Layer 7 of a small transformer language model trained on English Wikipedia (11 layers, counted from 0, width 128).
Take only the direct path to the model's output, skipping the later layers: a vector added to the residual stream pushes a token's score in proportion to its dot product with that token's output vector.

Output vectors of the tokens that the questions are about. A number n stands for n times 0.01.
"!": 5 -1 -17 -21 58 7 7 27 -1 13 11 0 24 -7 -13 -30 -2 5 15 -14 -18 15 26 -36 2 -8 -3 16 33 -63 15 -12 1 29 27 27 22 36 50 -6 -14 -22 16 -13 -8 9 16 20 17 -1 42 34 26 -50 -4 -10 -7 24 -9 8 -10 -38 40 -13 -19 28 15 -33 -7 13 2 7 -28 -2 -10 3 39 -6 3 -27 -24 -15 25 -13 -31 -14 1 -22 -6 -15 22 -29 15 -6 -4 -8 1 29 32 -32 16 -20 -11 -12 -37 31 21 -16 -18 41 -36 -14 -14 -10 2 -7 -7 15 -35 -29 -27 7 5 7 -40 15 19 -4
"ers ": 8 -4 -7 -5 21 59 -41 -33 -12 40 -12 -7 -12 -10 -3 -10 31 17 61 -3 -76 8 -11 -13 -2 38 1 -36 -8 10 -8 -44 49 -31 9 12 32 3 19 18 12 7 7 10 29 -6 10 9 34 -13 -3 21 -13 -21 -1 8 36 9 -10 -17 -18 -2 11 -14 -49 20 -26 -20 -17 -23 -1 -8 -10 1 37 -7 -15 3 43 -4 -34 27 35 -23 32 14 -3 48 2 4 -26 -9 -14 -12 19 -33 -16 -25 3 43 18 0 28 4 -18 -29 -21 -36 -25 21 -5 -6 21 7 -15 7 -11 -23 32 -24 -5 -11 -17 3 -11 34 14 -24
"x": 43 -28 40 -22 -41 6 -11 -51 12 -4 7 11 -15 24 -23 -27 1 10 2 -6 -35 6 -7 19 8 40 3 29 23 13 47 13 -12 -1 -10 40 -22 35 -7 12 -12 24 28 -9 -5 7 -2 18 1 -12 5 -11 18 8 0 -21 1 -7 -16 -32 -43 12 11 39 -4 -56 8 -11 -25 -10 -28 -4 -28 -17 -6 -32 59 -47 -1 -29 2 15 -1 -9 -28 -18 -21 29 6 9 21 1 3 -29 -11 -25 -19 21 1 -49 13 -8 -47 16 -10 -7 58 -5 48 43 -15 -7 9 -4 18 17 16 -18 -7 39 -5 29 7 7 31 -14 8 -3
"ser": -43 -49 -62 16 33 5 -32 43 -34 -12 43 0 15 -27 5 -28 -16 43 16 11 -9 -29 -34 22 26 17 -2 -19 33 16 -26 0 -18 -41 -25 -29 27 22 45 -11 -15 -8 -7 60 -30 12 13 13 16 15 -13 -3 -5 -2 -14 -23 17 14 7 58 30 -5 1 49 -34 -18 -29 -7 -22 -26 17 -13 2 -16 15 -22 0 -25 -5 23 25 0 -18 -8 -39 -8 12 -8 17 36 -10 31 26 -11 6 22 32 -1 -12 -4 -2 -72 16 5 23 -14 5 35 23 40 -19 -20 -25 10 -15 32 -10 -36 9 6 19 -11 14 0 3 -51 52 -18
"il": -23 -27 1 -14 -49 -2 13 -14 -7 -23 -28 2 38 -7 28 -4 0 15 -21 4 -32 -25 -3 -33 4 19 -30 32 14 18 54 -20 -17 -4 -21 15 -48 4 16 36 16 -45 5 6 17 5 -4 30 3 -21 -6 47 13 33 11 -4 33 22 -17 -3 37 -4 32 -36 -2 -5 -17 0 0 -49 -12 13 -28 22 5 4 -17 44 -24 28 -7 -37 -2 11 -32 -2 12 16 5 -3 -52 21 30 13 -42 15 -6 -19 7 -12 -5 -28 19 0 -5 8 26 43 42 -14 -12 -3 -30 15 4 -16 -36 22 -5 41 24 -37 34 13 -2 3 -9 3
". ": -29 31 -13 32 23 -18 -23 -32 12 21 23 12 34 -5 32 -24 10 -13 4 -17 -10 17 -6 0 -22 -18 -18 -23 -29 21 -10 -24 -2 24 -3 -16 -3 -1 29 9 10 -13 12 -3 -14 16 48 33 10 -19 5 17 28 44 5 17 42 -23 14 -12 -11 28 0 -24 26 0 -2 -31 -5 -6 -1 15 -31 -7 -6 -1 -24 -2 39 4 -22 40 -9 -26 -9 1 -12 -9 -11 4 36 7 10 -18 -24 6 -31 12 -47 -12 9 8 -43 -2 10 23 -16 24 -59 -21 35 16 -15 -24 10 -43 -15 2 -4 13 10 1 30 8 -8 0 9 6
"tion ": 19 -50 -3 6 -13 34 -14 48 -13 5 20 0 -17 30 -28 -41 13 -34 36 12 -71 -38 20 7 -2 41 -21 -21 16 10 14 -26 -2 -18 -23 -3 4 17 33 -27 38 -29 13 43 -15 58 4 -10 27 7 25 24 14 -4 -7 0 56 9 25 -43 -25 24 -13 22 -59 -32 5 -1 21 -11 51 -4 -47 -41 22 12 22 -1 -21 5 6 14 -7 -11 4 37 -11 -14 48 37 40 0 -31 5 -45 -9 28 -8 -12 1 24 10 -5 -24 -68 -24 -33 -8 20 14 21 29 -16 19 -9 11 14 -45 -42 -16 -29 16 -8 -8 1 22 -4 -14
"por": -42 -4 -19 28 6 7 -15 43 -4 -5 -2 -29 47 20 -17 -1 53 14 -10 -15 -6 0 19 35 48 18 7 20 52 -3 6 -26 -1 -22 42 13 -23 28 -1 0 -25 -12 10 -17 10 2 -13 -8 -2 -8 0 -14 33 0 -7 37 19 25 30 -4 -6 -33 -36 39 -50 -35 -22 -33 15 -40 24 -30 11 -46 15 -22 -3 5 -12 -11 15 -8 -69 -16 -46 -12 14 7 17 -2 23 32 30 -10 -8 -30 -27 -28 56 26 0 -9 -14 -11 -22 -31 -41 8 16 18 -21 -9 7 39 14 -6 -19 15 -6 -6 -7 11 -13 11 56 -14 39 -18
"per": -8 -8 -15 1 -17 1 -13 21 -12 -26 46 6 33 0 -12 3 19 46 8 -8 -12 -30 -15 18 27 8 -22 -4 14 -37 -5 5 29 -22 17 28 -20 1 0 -24 -77 36 15 -13 -1 -1 -7 4 -12 24 36 11 -4 6 -8 26 -11 6 26 -17 37 -25 -32 9 -46 -22 -12 -29 -15 -30 17 16 48 -22 20 -18 15 -30 -5 23 10 12 -32 -24 -51 40 10 12 30 3 37 0 51 -40 0 -2 -17 -15 56 -9 7 -43 -27 23 -10 -24 31 42 40 30 -43 -12 5 43 1 13 -15 -17 -24 -7 -28 -3 -15 0 10 -33 31 -6
"ly ": -54 24 -1 -5 8 3 -23 16 -29 17 -4 10 27 -41 33 -70 -4 17 -1 -13 -37 36 -19 23 36 33 -30 21 -9 -19 8 4 18 -42 19 -9 21 52 -15 33 -19 -60 -14 -22 -42 4 10 6 21 -30 15 44 -42 -5 -5 9 13 -35 -50 76 -12 -47 -14 58 -52 -12 1 34 -13 9 -7 42 -34 -11 -57 13 -22 1 55 9 13 2 22 2 27 13 21 38 7 -8 3 -53 4 4 -30 -18 -12 32 27 17 16 28 -28 10 15 37 -44 9 3 -5 12 -17 16 34 -15 -40 5 -23 38 16 -25 0 -30 12 -17 37 -24 17
"ation": 10 -40 0 -9 7 -3 23 42 0 12 -15 26 -22 21 -2 15 6 -4 -6 1 -28 -1 5 -6 -3 14 -4 -6 12 -13 -37 -46 -28 -11 41 -32 45 28 -1 3 -5 -32 9 -4 0 16 -28 -49 15 -47 24 18 -20 -38 -2 45 11 -13 33 -25 -6 -21 -28 -17 -5 14 -22 -19 -54 48 -14 16 -23 -32 42 -7 9 10 -5 16 -30 -28 0 26 14 94 27 -7 6 -39 -39 -2 -26 -21 -20 -16 9 7 15 -54 23 -21 24 18 -7 2 -46 -28 -33 -19 5 -12 14 41 21 57 67 2 13 7 6 18 42 1 29 27 2 27
"Ar": -29 13 12 -18 -6 25 -1 0 -4 -71 9 -23 7 -7 -18 11 34 -5 37 -22 3 -35 20 -1 -2 -1 -25 26 -18 -54 13 6 7 -37 23 -15 11 -7 -12 -39 19 -14 10 26 20 0 -14 -8 -29 20 35 2 -2 15 -27 5 20 -40 -3 6 22 19 -30 -16 6 -11 -5 29 -1 41 16 7 26 2 12 -32 -2 -18 -19 -9 2 2 -7 -40 -12 28 47 -11 -31 1 36 -1 -7 24 27 4 10 -16 18 12 -5 -19 17 11 4 17 8 -31 39 14 -22 5 -50 38 -17 -6 -3 4 -4 -19 -5 -20 22 1 -13 -10 20 50
"re": -15 -29 -5 -20 36 4 -49 -28 -29 -32 51 1 -13 20 6 2 -4 -22 15 -16 0 -17 -1 8 -26 -6 -23 -4 20 30 35 17 0 -69 -7 -5 12 -34 12 22 -3 28 -15 7 3 29 12 -46 27 27 -8 20 0 18 4 21 -17 -30 -24 9 -4 10 -2 8 -19 3 2 -48 -12 10 -3 39 -27 -2 20 12 -1 -8 10 13 -11 -16 -14 17 12 -10 -19 17 25 43 -77 4 -10 10 11 -2 11 3 8 -11 -13 -20 -36 35 13 -11 -3 48 18 -22 16 29 -11 -30 11 17 -30 1 3 -9 13 14 -25 -4 46 1 21 37
"h ": 9 -15 13 -13 -28 18 19 53 -17 9 24 -21 14 -33 45 -17 -5 24 15 -1 -39 -6 24 11 19 -3 31 -4 -14 -23 -51 13 12 -42 33 -38 -12 20 5 5 32 -24 6 -25 -15 -10 26 15 -8 43 12 14 20 41 -9 -34 36 -36 -18 -70 24 18 20 11 -58 -14 -5 40 -3 30 -16 16 -21 9 -47 23 -9 -4 -4 52 -46 -2 -8 -27 -34 -18 -20 38 -1 -12 45 -15 -11 -20 3 7 16 28 36 -17 12 -20 -16 -1 2 -41 29 -30 2 29 17 -5 -30 19 -1 -39 31 9 33 3 -16 23 -27 11 -30 14 27 -43
"om": 4 0 36 9 -16 14 14 -5 4 17 -10 53 1 54 4 16 -6 -52 -18 -1 17 -12 -36 5 34 16 -22 2 -9 -38 -3 -28 -46 6 22 -20 11 16 2 20 -4 -33 -1 2 5 4 17 -9 -13 14 5 31 -8 -5 10 19 5 -1 16 8 17 34 -10 -16 -9 -7 -11 28 -47 -8 23 -9 -39 -24 17 -11 1 4 -10 -13 28 -23 -53 24 -15 -34 0 -39 50 -42 -31 -32 -23 -28 17 -18 6 -2 -22 25 20 -43 -10 -9 23 12 18 -20 15 -14 24 17 33 26 -24 4 -43 -12 0 35 39 29 -34 14 23 28 8 24
"ard": 21 39 37 -4 -25 -3 36 1 0 -59 -44 -23 -12 25 17 -38 0 9 -28 -23 -28 -11 2 -23 -11 4 7 -5 -13 -21 19 -24 -29 -30 2 45 86 -27 -9 32 9 -17 37 19 21 14 19 3 29 2 -3 28 19 10 -4 -5 35 -14 8 36 4 -3 24 9 -20 -15 -43 -50 -21 9 -20 -5 6 -1 27 -17 23 -4 49 11 -10 -23 -9 -2 -34 -7 37 5 17 2 -26 15 -47 -11 36 -27 -13 -25 -9 -45 12 -38 37 -11 33 30 31 -57 -24 20 -27 28 -46 50 -33 -37 -30 20 -21 10 -17 35 -6 15 45 20 22 16
"ing ": -20 19 16 1 -9 35 -8 -35 21 15 -11 8 -37 17 14 15 -18 -5 22 -40 -30 13 7 20 14 1 -41 -15 -37 6 -28 -38 22 21 24 -13 -1 11 25 10 1 -38 -48 3 -13 7 -48 0 59 43 7 1 -26 -3 -1 -1 1 29 7 -15 -18 1 19 -18 -44 14 -4 12 24 -13 -12 8 -11 25 22 31 21 15 27 20 -58 -6 27 -1 33 12 11 5 33 9 -2 -36 -19 -22 -25 -39 -26 -1 25 42 18 -44 14 -4 0 13 -17 12 -53 -31 30 -39 -16 1 -24 -36 23 21 33 19 -16 -1 4 -3 -3 42 33 7
"20": -29 -5 -14 -9 -38 -20 11 12 -23 -6 5 -1 -31 -1 -59 -27 14 -7 -31 9 -9 -12 11 43 -12 5 -17 45 18 -43 45 2 -28 31 -9 42 3 7 4 -8 6 24 -1 44 -42 -30 -5 -2 11 11 30 -18 10 35 -17 -17 -10 -9 -16 33 -17 8 11 3 3 38 36 -35 -8 -9 0 4 2 -21 -6 4 1 41 28 -14 -6 -6 28 25 -49 16 -5 0 16 14 6 16 20 -3 27 -3 26 -5 -17 -54 3 -3 44 7 7 -26 -8 18 11 1 -8 -25 -3 6 -32 -2 29 3 3 -21 5 -10 -4 -1 -27 -8 1 19
"se": 0 -48 -41 -20 57 2 -30 21 -9 10 18 8 12 -39 16 -21 18 3 -10 -4 21 -51 -33 -8 -6 15 9 -44 8 -16 24 14 13 -29 -36 -3 0 25 16 16 15 -3 14 46 -37 -24 -14 -12 -15 16 12 13 -3 -3 -9 -43 -24 0 -8 15 -33 -8 11 12 -30 -13 9 -36 -42 -2 16 8 -15 -29 22 16 13 26 36 39 -12 2 -19 31 27 66 -23 -14 2 41 28 49 49 3 -58 -37 -3 -1 34 2 -3 -22 -4 1 -45 0 -5 23 27 14 5 -14 39 11 -16 24 -35 -11 -15 15 20 25 -24 7 13 -9 25 -21
"y ": -35 3 -7 -17 -41 0 -22 -16 -15 20 -40 61 1 -11 26 -14 -6 25 21 3 -23 51 -6 25 37 -21 15 -38 -25 -8 -1 -29 -28 -9 17 8 -26 43 23 29 27 -20 -14 3 33 44 -1 -37 -8 21 11 40 -47 28 4 12 -22 21 4 -35 -26 -25 3 13 -42 -31 1 -3 12 -24 31 11 -19 42 29 31 1 -16 -13 -20 -11 8 43 -1 -38 10 -15 48 1 -19 19 -12 -14 -5 -39 30 7 15 4 -23 -2 -5 -4 -21 -17 15 -9 20 -19 26 6 26 36 0 7 -31 -2 -12 45 -1 -45 -17 -5 1 -10 29 -16 5
"– ": 27 18 -20 20 21 -2 -24 -4 -1 -28 -10 3 -28 22 -16 19 -13 2 7 -1 -5 17 10 22 2 10 29 -34 1 -53 24 0 30 -15 13 52 32 -1 -11 -3 -2 -7 -4 6 -5 1 -11 -27 35 -30 2 57 16 60 -24 -14 -38 -18 -21 -3 -14 -37 -17 10 -10 -58 -2 3 7 -12 19 -18 2 -74 -20 3 -30 23 -13 17 -22 12 -12 39 -22 -16 22 1 14 33 16 33 -33 8 12 37 -1 7 21 12 -2 -22 -31 8 0 40 -8 3 -15 33 -22 -17 17 -33 -29 -27 98 1 43 1 5 10 -45 -2 -8 -3 5 -21
"ap": -12 7 9 50 -30 0 -6 17 -13 5 -22 10 21 30 12 14 -22 15 0 -43 -8 -24 -15 -8 -21 1 44 5 -5 17 -26 -34 -24 -14 26 -16 -16 -13 -18 -4 -6 -1 -23 25 -16 2 25 -10 16 28 7 -10 4 15 3 9 40 12 -27 25 19 33 -17 -39 9 9 -5 -26 -43 -15 -19 32 24 35 -31 23 49 11 19 28 47 -13 1 0 17 3 36 9 33 -1 -40 -9 -4 -14 -55 6 9 25 -12 -8 -12 -43 -5 16 -39 0 4 -8 38 7 -1 16 29 -35 -15 39 -33 -12 5 -22 -1 -12 -19 -10 4 -7 -10 -2
"for": 12 17 -11 22 -16 -2 -27 23 -12 -2 15 -19 60 14 19 4 31 15 22 -11 17 33 22 2 11 10 -26 -6 71 -2 -2 4 -25 -7 25 4 -29 22 -27 14 -26 -26 -37 26 -34 2 -18 -3 18 23 31 -9 -28 -24 -11 -9 -8 -29 -6 -36 10 8 8 -8 9 23 -46 8 36 -20 7 10 36 -35 43 -14 -18 -19 -10 -15 18 -31 -5 -71 -6 -8 19 44 21 26 -55 22 59 -30 -29 -19 12 -9 -15 13 0 -37 27 -11 21 0 -8 -14 25 -15 8 -9 -61 8 -8 -19 -2 -10 11 16 -29 13 20 16 -18 0 55 -9
"ro": -28 -19 -14 6 -5 25 -20 -3 12 9 -11 -11 -30 15 50 -24 -8 -18 6 36 15 2 3 3 6 -11 -47 -10 -13 -18 48 -5 -1 -22 62 13 15 -41 27 -38 23 -1 -1 -29 -1 42 6 -31 39 4 -23 23 -26 26 -3 23 35 -28 -19 6 -8 2 -5 34 -28 -9 21 -25 -13 -50 -15 -3 0 12 -6 17 1 -28 7 14 -27 -6 -24 4 -10 -38 -9 19 78 28 -59 -1 8 11 64 3 -17 3 -17 -14 -9 -6 -2 0 15 -9 -4 -16 20 -24 -18 -8 37 -14 14 34 -25 11 23 11 10 5 -17 17 22 -11 -19 24
"with ": 40 11 -9 11 -4 -29 9 56 6 -28 22 -10 -18 -19 46 2 25 -13 14 -68 -4 6 -33 46 12 -7 1 -27 19 -43 16 -8 35 -14 11 22 3 -7 -39 -39 -17 26 -15 -34 -8 39 32 -11 45 12 34 -18 22 19 -23 -56 10 -15 0 18 -29 -13 8 21 -9 15 -31 13 22 -15 8 -10 2 23 -21 -21 0 -11 6 5 -3 8 -20 17 7 -41 0 -8 12 7 -25 -46 -5 38 -13 -34 24 -40 17 40 -12 -25 -37 9 -10 -2 1 35 7 33 -22 -16 30 4 20 -12 66 9 16 8 -27 -56 11 -2 8 35 -11 -15

Each question shows what one neuron of this layer's MLP adds at an activation of 1. A number n stands for n times 0.0034.

n36: -7 2 20 36 8 14 16 -3 -17 -9 12 10 2 30 -11 9 -12 -36 3 4 -8 -5 -15 23 8 -27 -5 -4 -27 21 -30 27 -12 7 -1 -2 -11 16 -24 33 7 -13 -20 -25 -20 -7 4 -14 24 -8 12 -13 -1 -10 28 10 -25 -3 1 -9 33 -14 -5 18 24 -18 -27 17 -10 26 -7 -6 12 44 -9 -21 9 5 -13 18 6 3 -39 -19 8 9 -10 -32 27 -13 2 -14 -20 -12 13 20 -17 18 -5 31 -5 -23 -2 -8 -1 -25 4 21 1 14 13 25 -10 -6 9 32 1 14 -7 10 -33 -33 -7 -17 8 7 -3 14
Which of these tokens does it push up most? "om"

n457: 7 7 -10 -6 -2 -22 -9 28 22 2 -27 -7 12 -46 -7 0 -32 4 4 -19 0 -27 -3 16 -11 -48 -1 -15 -2 -29 8 24 17 -17 6 3 30 -2 -14 -3 6 15 0 7 21 -8 -7 10 -24 -6 15 8 7 10 47 17 -14 7 42 5 8 -1 -3 30 -18 -9 18 15 17 19 -13 -2 -17 20 21 -3 -25 -29 -12 -26 15 6 -29 -12 26 -27 -13 -6 6 10 -22 3 11 30 16 29 -23 1 5 -5 14 29 6 17 -16 15 -4 -9 15 27 17 -11 14 4 -11 -19 31 18 -14 21 4 6 15 -28 -16 -4 -33 -14
Which two tokens does it push up most, strongest first? "with ", "– "

n83: 8 -2 -25 6 -7 0 -14 25 1 1 -8 14 -14 -4 14 24 -20 12 -25 5 19 2 1 1 17 -8 -1 10 20 14 8 -5 5 -27 5 1 1 -6 21 -24 18 8 13 -28 -10 1 1 25 12 -26 -36 -4 -5 -26 -17 23 24 -2 -22 -1 18 -52 12 15 -18 17 -32 -2 -16 4 -25 -37 6 -10 -3 -9 25 24 2 1 5 23 -15 13 26 -42 39 -6 10 -9 -22 -19 8 -24 21 -6 -23 -25 -8 -5 8 26 -7 20 22 13 -9 17 13 -30 -23 -35 37 -27 27 26 -5 7 -25 22 24 7 2 5 8 16 -13 -13
Which of these tokens does it push up most? "ro"

n471: 10 3 -12 -8 2 13 -10 2 -2 -24 -27 25 -20 4 9 -50 25 -6 -24 12 5 -14 -53 0 -53 28 12 -39 -14 -24 15 -3 25 -1 25 15 13 -2 -10 -12 23 -4 33 -3 25 7 26 -1 -7 13 -10 17 2 -16 15 23 18 18 33 -18 -9 6 12 31 -7 11 28 40 4 44 -7 7 1 -1 -6 1 -29 18 9 -1 25 18 3 6 -16 -3 4 21 -5 -13 -31 -15 -18 -15 14 5 33 2 -9 -41 12 -1 25 5 -4 16 -16 -37 -2 -32 1 -29 30 -39 9 -14 -34 11 -23 -9 3 -22 -29 9 14 -12 -26 -5
Which of these tokens does it push down most? "for"

n89: 8 -1 9 24 -9 -27 18 10 18 -25 9 -9 25 13 -12 13 22 5 -3 6 1 19 -26 -10 25 10 11 13 2 30 -11 -9 11 23 4 -27 -4 -13 -19 20 -12 18 7 15 -24 19 12 -14 7 31 4 5 -2 -6 -20 -4 -11 4 -36 4 -22 -29 -22 -9 -16 -43 -1 -28 16 5 10 11 19 -18 -6 -15 -38 -5 16 -7 -18 23 43 19 28 36 -13 14 -37 -16 -32 -12 8 6 -6 3 -27 11 -19 2 -6 -7 16 -22 -12 -12 4 -27 -20 -45 -14 35 9 -25 28 4 35 -24 28 10 -8 10 16 8 3 -12 6 -2
Which two tokens does it push up most, strongest first? "ation", "for"

n51: 20 -28 -11 6 6 19 22 -4 4 3 18 -22 -9 -37 4 19 26 -21 10 19 -25 23 26 -8 -18 -20 -11 27 -9 -29 -28 12 12 8 9 16 14 6 4 -7 -12 0 34 -1 -14 -1 13 -4 -14 -10 1 4 2 -42 19 -20 -9 -6 17 -3 -21 27 7 -19 1 5 1 -11 -14 -12 10 4 -21 -12 1 10 -12 -5 15 30 -20 39 -12 -5 8 24 0 -6 -30 -1 -12 -16 8 5 -6 -7 -27 -2 5 -10 2 -10 1 -15 21 29 -19 6 -2 -13 17 -14 5 -12 28 6 6 14 0 23 10 16 9 12 -7 0 -7 -39
Which of these tokens does it push up most? "ation"

n185: -21 11 -10 -1 -6 19 -24 11 7 -50 27 -25 41 6 7 -7 58 1 -25 6 8 -5 -11 25 29 13 -19 -52 -2 19 -12 -24 -10 -5 -6 -38 3 13 35 -14 19 13 -22 12 4 -39 3 -25 16 25 12 -12 26 -9 -23 -3 -1 21 -3 11 -11 3 -6 11 13 -17 -7 12 10 -2 -9 12 14 15 -17 7 -18 -2 -6 -17 19 -55 0 -26 0 20 -39 -1 5 4 -7 -22 38 14 -7 12 1 -21 -7 15 1 -6 21 -37 22 31 26 -1 17 12 -2 19 42 6 -38 13 17 -16 25 12 -1 -20 -12 5 -5 8 -7 -35
Which of these tokens does it push up most? "ser"

n468: 29 -39 -10 6 -11 -41 18 -36 -46 17 -2 0 -26 4 -3 12 16 2 2 34 23 -4 -5 3 18 20 38 20 15 9 20 23 -4 -4 10 13 -2 5 -17 1 -10 3 -12 -5 -30 -11 -13 -12 -1 16 -18 -8 -1 2 -2 -3 -10 21 -7 -33 -22 10 13 -11 -1 15 -5 -8 8 15 14 -15 -15 -12 6 -10 2 -11 -4 -47 26 -27 25 -4 7 1 -3 -28 7 -7 -3 4 -6 35 19 1 -37 6 -1 -8 7 22 19 15 -18 16 28 -8 15 18 36 50 -14 6 -20 -24 -24 9 -20 6 2 -19 20 -4 5 9 -6 46
Which of these tokens does it push up most? "x"

n466: 4 11 -8 4 19 -15 -5 -28 25 -21 -20 18 11 -2 10 19 13 14 -9 -10 -8 10 31 1 -12 -35 -12 38 -13 5 4 -24 -33 13 -32 19 2 15 -15 31 -4 0 -13 -15 -27 12 -4 1 0 -3 19 -8 9 15 16 20 14 9 -19 28 10 18 -38 16 -12 -31 12 -11 17 4 -16 -2 -27 -19 5 -23 -8 -10 27 2 -13 -4 26 -8 9 26 2 26 -8 14 13 -27 1 3 10 -11 -7 -35 0 15 1 -8 -19 3 8 26 -5 3 -9 -16 -5 15 -2 -7 -3 0 -19 -3 -15 -20 -22 13 10 -18 2 4 -2 -2
Which of these tokens does it push down most? "h "

n322: -17 5 16 1 -11 -25 6 18 -27 -28 20 -23 5 -4 22 -25 14 19 -15 5 16 -21 -33 36 6 12 3 12 -17 -8 4 -27 11 3 2 22 1 -10 -16 25 20 -1 -21 17 -2 -33 13 -19 -39 3 16 4 -16 -3 7 24 10 2 -48 -14 -3 23 -41 11 -5 -22 25 8 -18 -6 -21 -43 44 -10 1 2 -2 -10 16 -2 32 -8 25 3 22 -6 5 17 28 -13 3 -7 -38 13 30 2 2 1 -13 12 -3 -15 -19 18 -29 8 -11 6 2 13 -7 -14 0 1 56 -6 -8 -16 23 1 -17 -4 26 38 5 12 -20 -2
Which of these tokens does it push down most? "!"

n343: -8 -39 -6 27 -7 -8 8 15 11 3 -19 -7 -46 -52 5 -12 37 7 1 -14 28 -13 27 -31 -2 -10 -18 -35 -15 -7 14 6 -6 -8 -7 8 6 -3 -33 6 10 -30 -22 -5 2 10 26 -22 -23 31 -1 14 35 4 63 2 2 25 -12 -10 -1 -18 -19 27 -1 2 7 -31 8 2 -7 -12 1 -24 35 -11 0 -11 12 13 3 28 -6 18 16 -8 27 15 36 13 -3 -2 25 -2 1 -3 -16 -26 -2 16 -33 26 -11 15 -17 0 -3 -11 15 38 -6 22 2 5 14 29 -19 -6 -5 24 -5 -10 16 -46 -12 13 -17 -7
Which of these tokens does it push up most? "se"

n497: -34 -12 1 8 -19 -8 -9 -2 16 -4 6 16 -1 -3 7 17 -24 26 -12 20 11 -12 15 6 34 -13 -3 -2 19 10 -28 -5 6 -15 38 7 -1 0 -8 19 21 -6 -16 -36 -40 1 -7 -9 36 0 0 -4 17 -13 10 -5 7 11 -14 10 29 -6 14 -18 -6 24 1 -30 -1 12 -3 -40 2 -10 -13 -14 -17 -2 -7 39 -14 -20 18 6 21 0 12 24 1 15 18 20 7 2 18 -17 -4 6 4 -6 -6 28 -38 25 -15 0 -1 3 5 -14 22 -4 -1 7 -15 -14 17 -17 -5 -2 -9 -47 16 -27 -2 -10 15 17
Which of these tokens does it push down most? "om"

n281: 6 11 1 19 -18 -15 -13 -6 18 -37 17 -37 1 21 15 -27 -16 21 -21 -7 1 12 -3 17 -7 8 -3 -11 -9 -2 2 -16 31 17 -2 2 -10 24 -9 7 7 -17 -10 21 -10 -12 14 1 -7 -4 35 -25 7 -2 27 -5 -7 -4 10 48 -16 11 2 11 11 -32 8 -6 3 -8 15 25 -26 13 -12 20 -11 20 14 2 3 -18 -21 9 -6 11 1 -4 12 5 22 2 9 13 -22 -3 2 -2 -9 -8 -1 20 -6 0 -11 -1 -31 25 -11 -22 20 -5 10 -23 8 -15 17 -10 0 5 -26 -11 10 -31 -18 39 -13 -5
Which of these tokens does it push up most? "ly "

n153: 20 15 60 5 -18 40 31 2 39 18 -5 -24 2 -28 -4 -20 -17 -21 -16 11 39 -4 -6 -11 -16 -2 21 30 -25 15 -9 2 -12 17 -2 3 3 3 12 7 -26 -13 17 -16 -17 -20 -17 0 23 -9 7 23 -2 -10 18 8 -19 -9 2 -8 5 0 -39 -30 -11 10 29 1 0 29 -16 -19 -5 36 2 10 6 -23 27 13 -24 -7 -38 -11 19 27 -4 13 -34 23 -9 9 29 6 -8 -30 -12 -4 -16 -17 2 7 -15 16 -7 -20 10 -1 -5 23 -7 6 -28 10 -16 15 -24 -6 -14 -13 10 -19 -12 16 2 3 -3 2
Which of these tokens does it push up most? "ard"

n452: 19 9 -17 0 -7 14 5 -3 19 -9 -9 -16 -33 14 27 5 7 -15 -22 -16 -2 -15 -2 16 9 4 -13 -31 -2 -6 17 6 20 11 -12 15 -7 6 11 7 0 -11 15 -6 14 -13 16 -11 18 3 -20 20 6 -2 21 9 -6 0 -27 10 -10 8 7 -16 -5 24 2 17 10 -8 -25 -8 10 -2 10 6 11 -14 28 -15 8 -20 -7 13 -31 -8 0 11 2 17 6 24 -13 2 -1 44 13 -10 1 6 -13 12 12 -15 21 -9 -5 3 -11 -17 -1 7 -6 -21 -10 -3 -13 2 -22 27 5 -9 0 9 -17 -6 -14 -41
Which of these tokens does it push down most? "ation"

n142: 3 -40 -10 -18 18 -16 -28 -3 -2 -31 -10 -33 -24 -2 -12 -15 24 -40 11 1 -10 -2 -24 -6 3 -20 -10 -13 18 -5 6 3 3 -2 38 -11 12 -30 -3 4 10 23 -15 -7 16 -31 -28 14 5 -13 3 -5 15 -2 -15 26 -2 32 3 27 -22 12 7 -16 18 -8 3 5 -16 -9 -33 -12 -12 -8 -12 13 -2 17 8 9 22 -15 7 6 10 -4 13 25 8 30 28 8 14 -2 1 -17 -1 10 -13 18 -1 23 -8 6 -13 -8 -1 40 3 -4 2 -13 14 10 9 17 3 -27 -14 -17 -14 9 15 3 5 44 4 -10
Which of these tokens does it push up most? "se"

n108: -24 6 -18 7 -2 -10 -10 -1 0 -4 10 11 -6 -8 0 2 13 13 12 -3 -5 1 -1 -5 -8 -2 -14 7 20 15 -36 -23 13 8 24 2 -43 -22 -5 -9 -18 17 -27 -17 -2 -2 1 -15 40 26 -9 -6 40 8 18 24 -17 17 1 -26 -8 -6 -2 -20 0 2 10 -26 8 12 3 4 -20 -14 15 12 6 10 1 22 -28 12 4 7 -1 -29 -7 48 -13 9 18 6 15 -24 -46 21 4 -7 24 36 -11 18 0 -3 14 12 -9 -10 2 11 -9 -3 -29 -3 -20 -29 13 11 -2 1 -11 -4 -18 4 23 9 -9 7
Which two tokens does it push up most, strongest first? "ing ", "por"

n305: -8 16 -17 12 26 -12 -22 -11 -25 -16 12 3 -5 -29 -8 -15 1 9 18 -1 -11 15 -11 -5 -16 10 55 36 -19 49 -20 20 -6 27 -11 20 10 -42 22 9 -1 -15 -6 21 0 -13 -32 8 -4 -1 17 -3 16 14 28 -17 10 -9 9 -18 -16 4 -2 10 16 -14 4 -13 5 23 21 14 -24 -10 7 1 -9 -6 -27 -18 1 -13 7 -13 5 33 15 -43 -3 27 -40 -2 -34 -1 8 18 13 24 -23 2 -55 -27 4 -24 -2 -8 -6 8 4 -3 4 29 48 30 -3 -6 -16 41 -18 -18 -23 -33 -14 4 24 -1 22 4
Which of these tokens does it push up most? "re"

n241: -8 13 8 -23 8 -25 -12 2 5 26 2 16 -16 -1 -11 -42 35 5 -4 -7 -8 -2 -52 22 -3 3 -22 7 9 6 -7 -41 -18 17 17 14 -28 -15 -4 16 10 -3 7 -5 -5 29 6 8 5 -20 6 -4 -17 6 10 -10 -19 2 -11 -26 11 12 -1 -4 0 -30 3 -22 8 -6 31 12 19 -1 -8 2 4 -11 -2 47 -14 3 -12 3 -17 10 39 14 -12 -16 20 43 -10 -4 -22 20 4 40 17 -20 -6 -1 5 8 21 29 4 12 -6 -19 -12 24 6 29 8 2 -31 12 -33 19 4 -12 -32 12 37 -20 -48 -9
Which of these tokens does it push down most? "ers "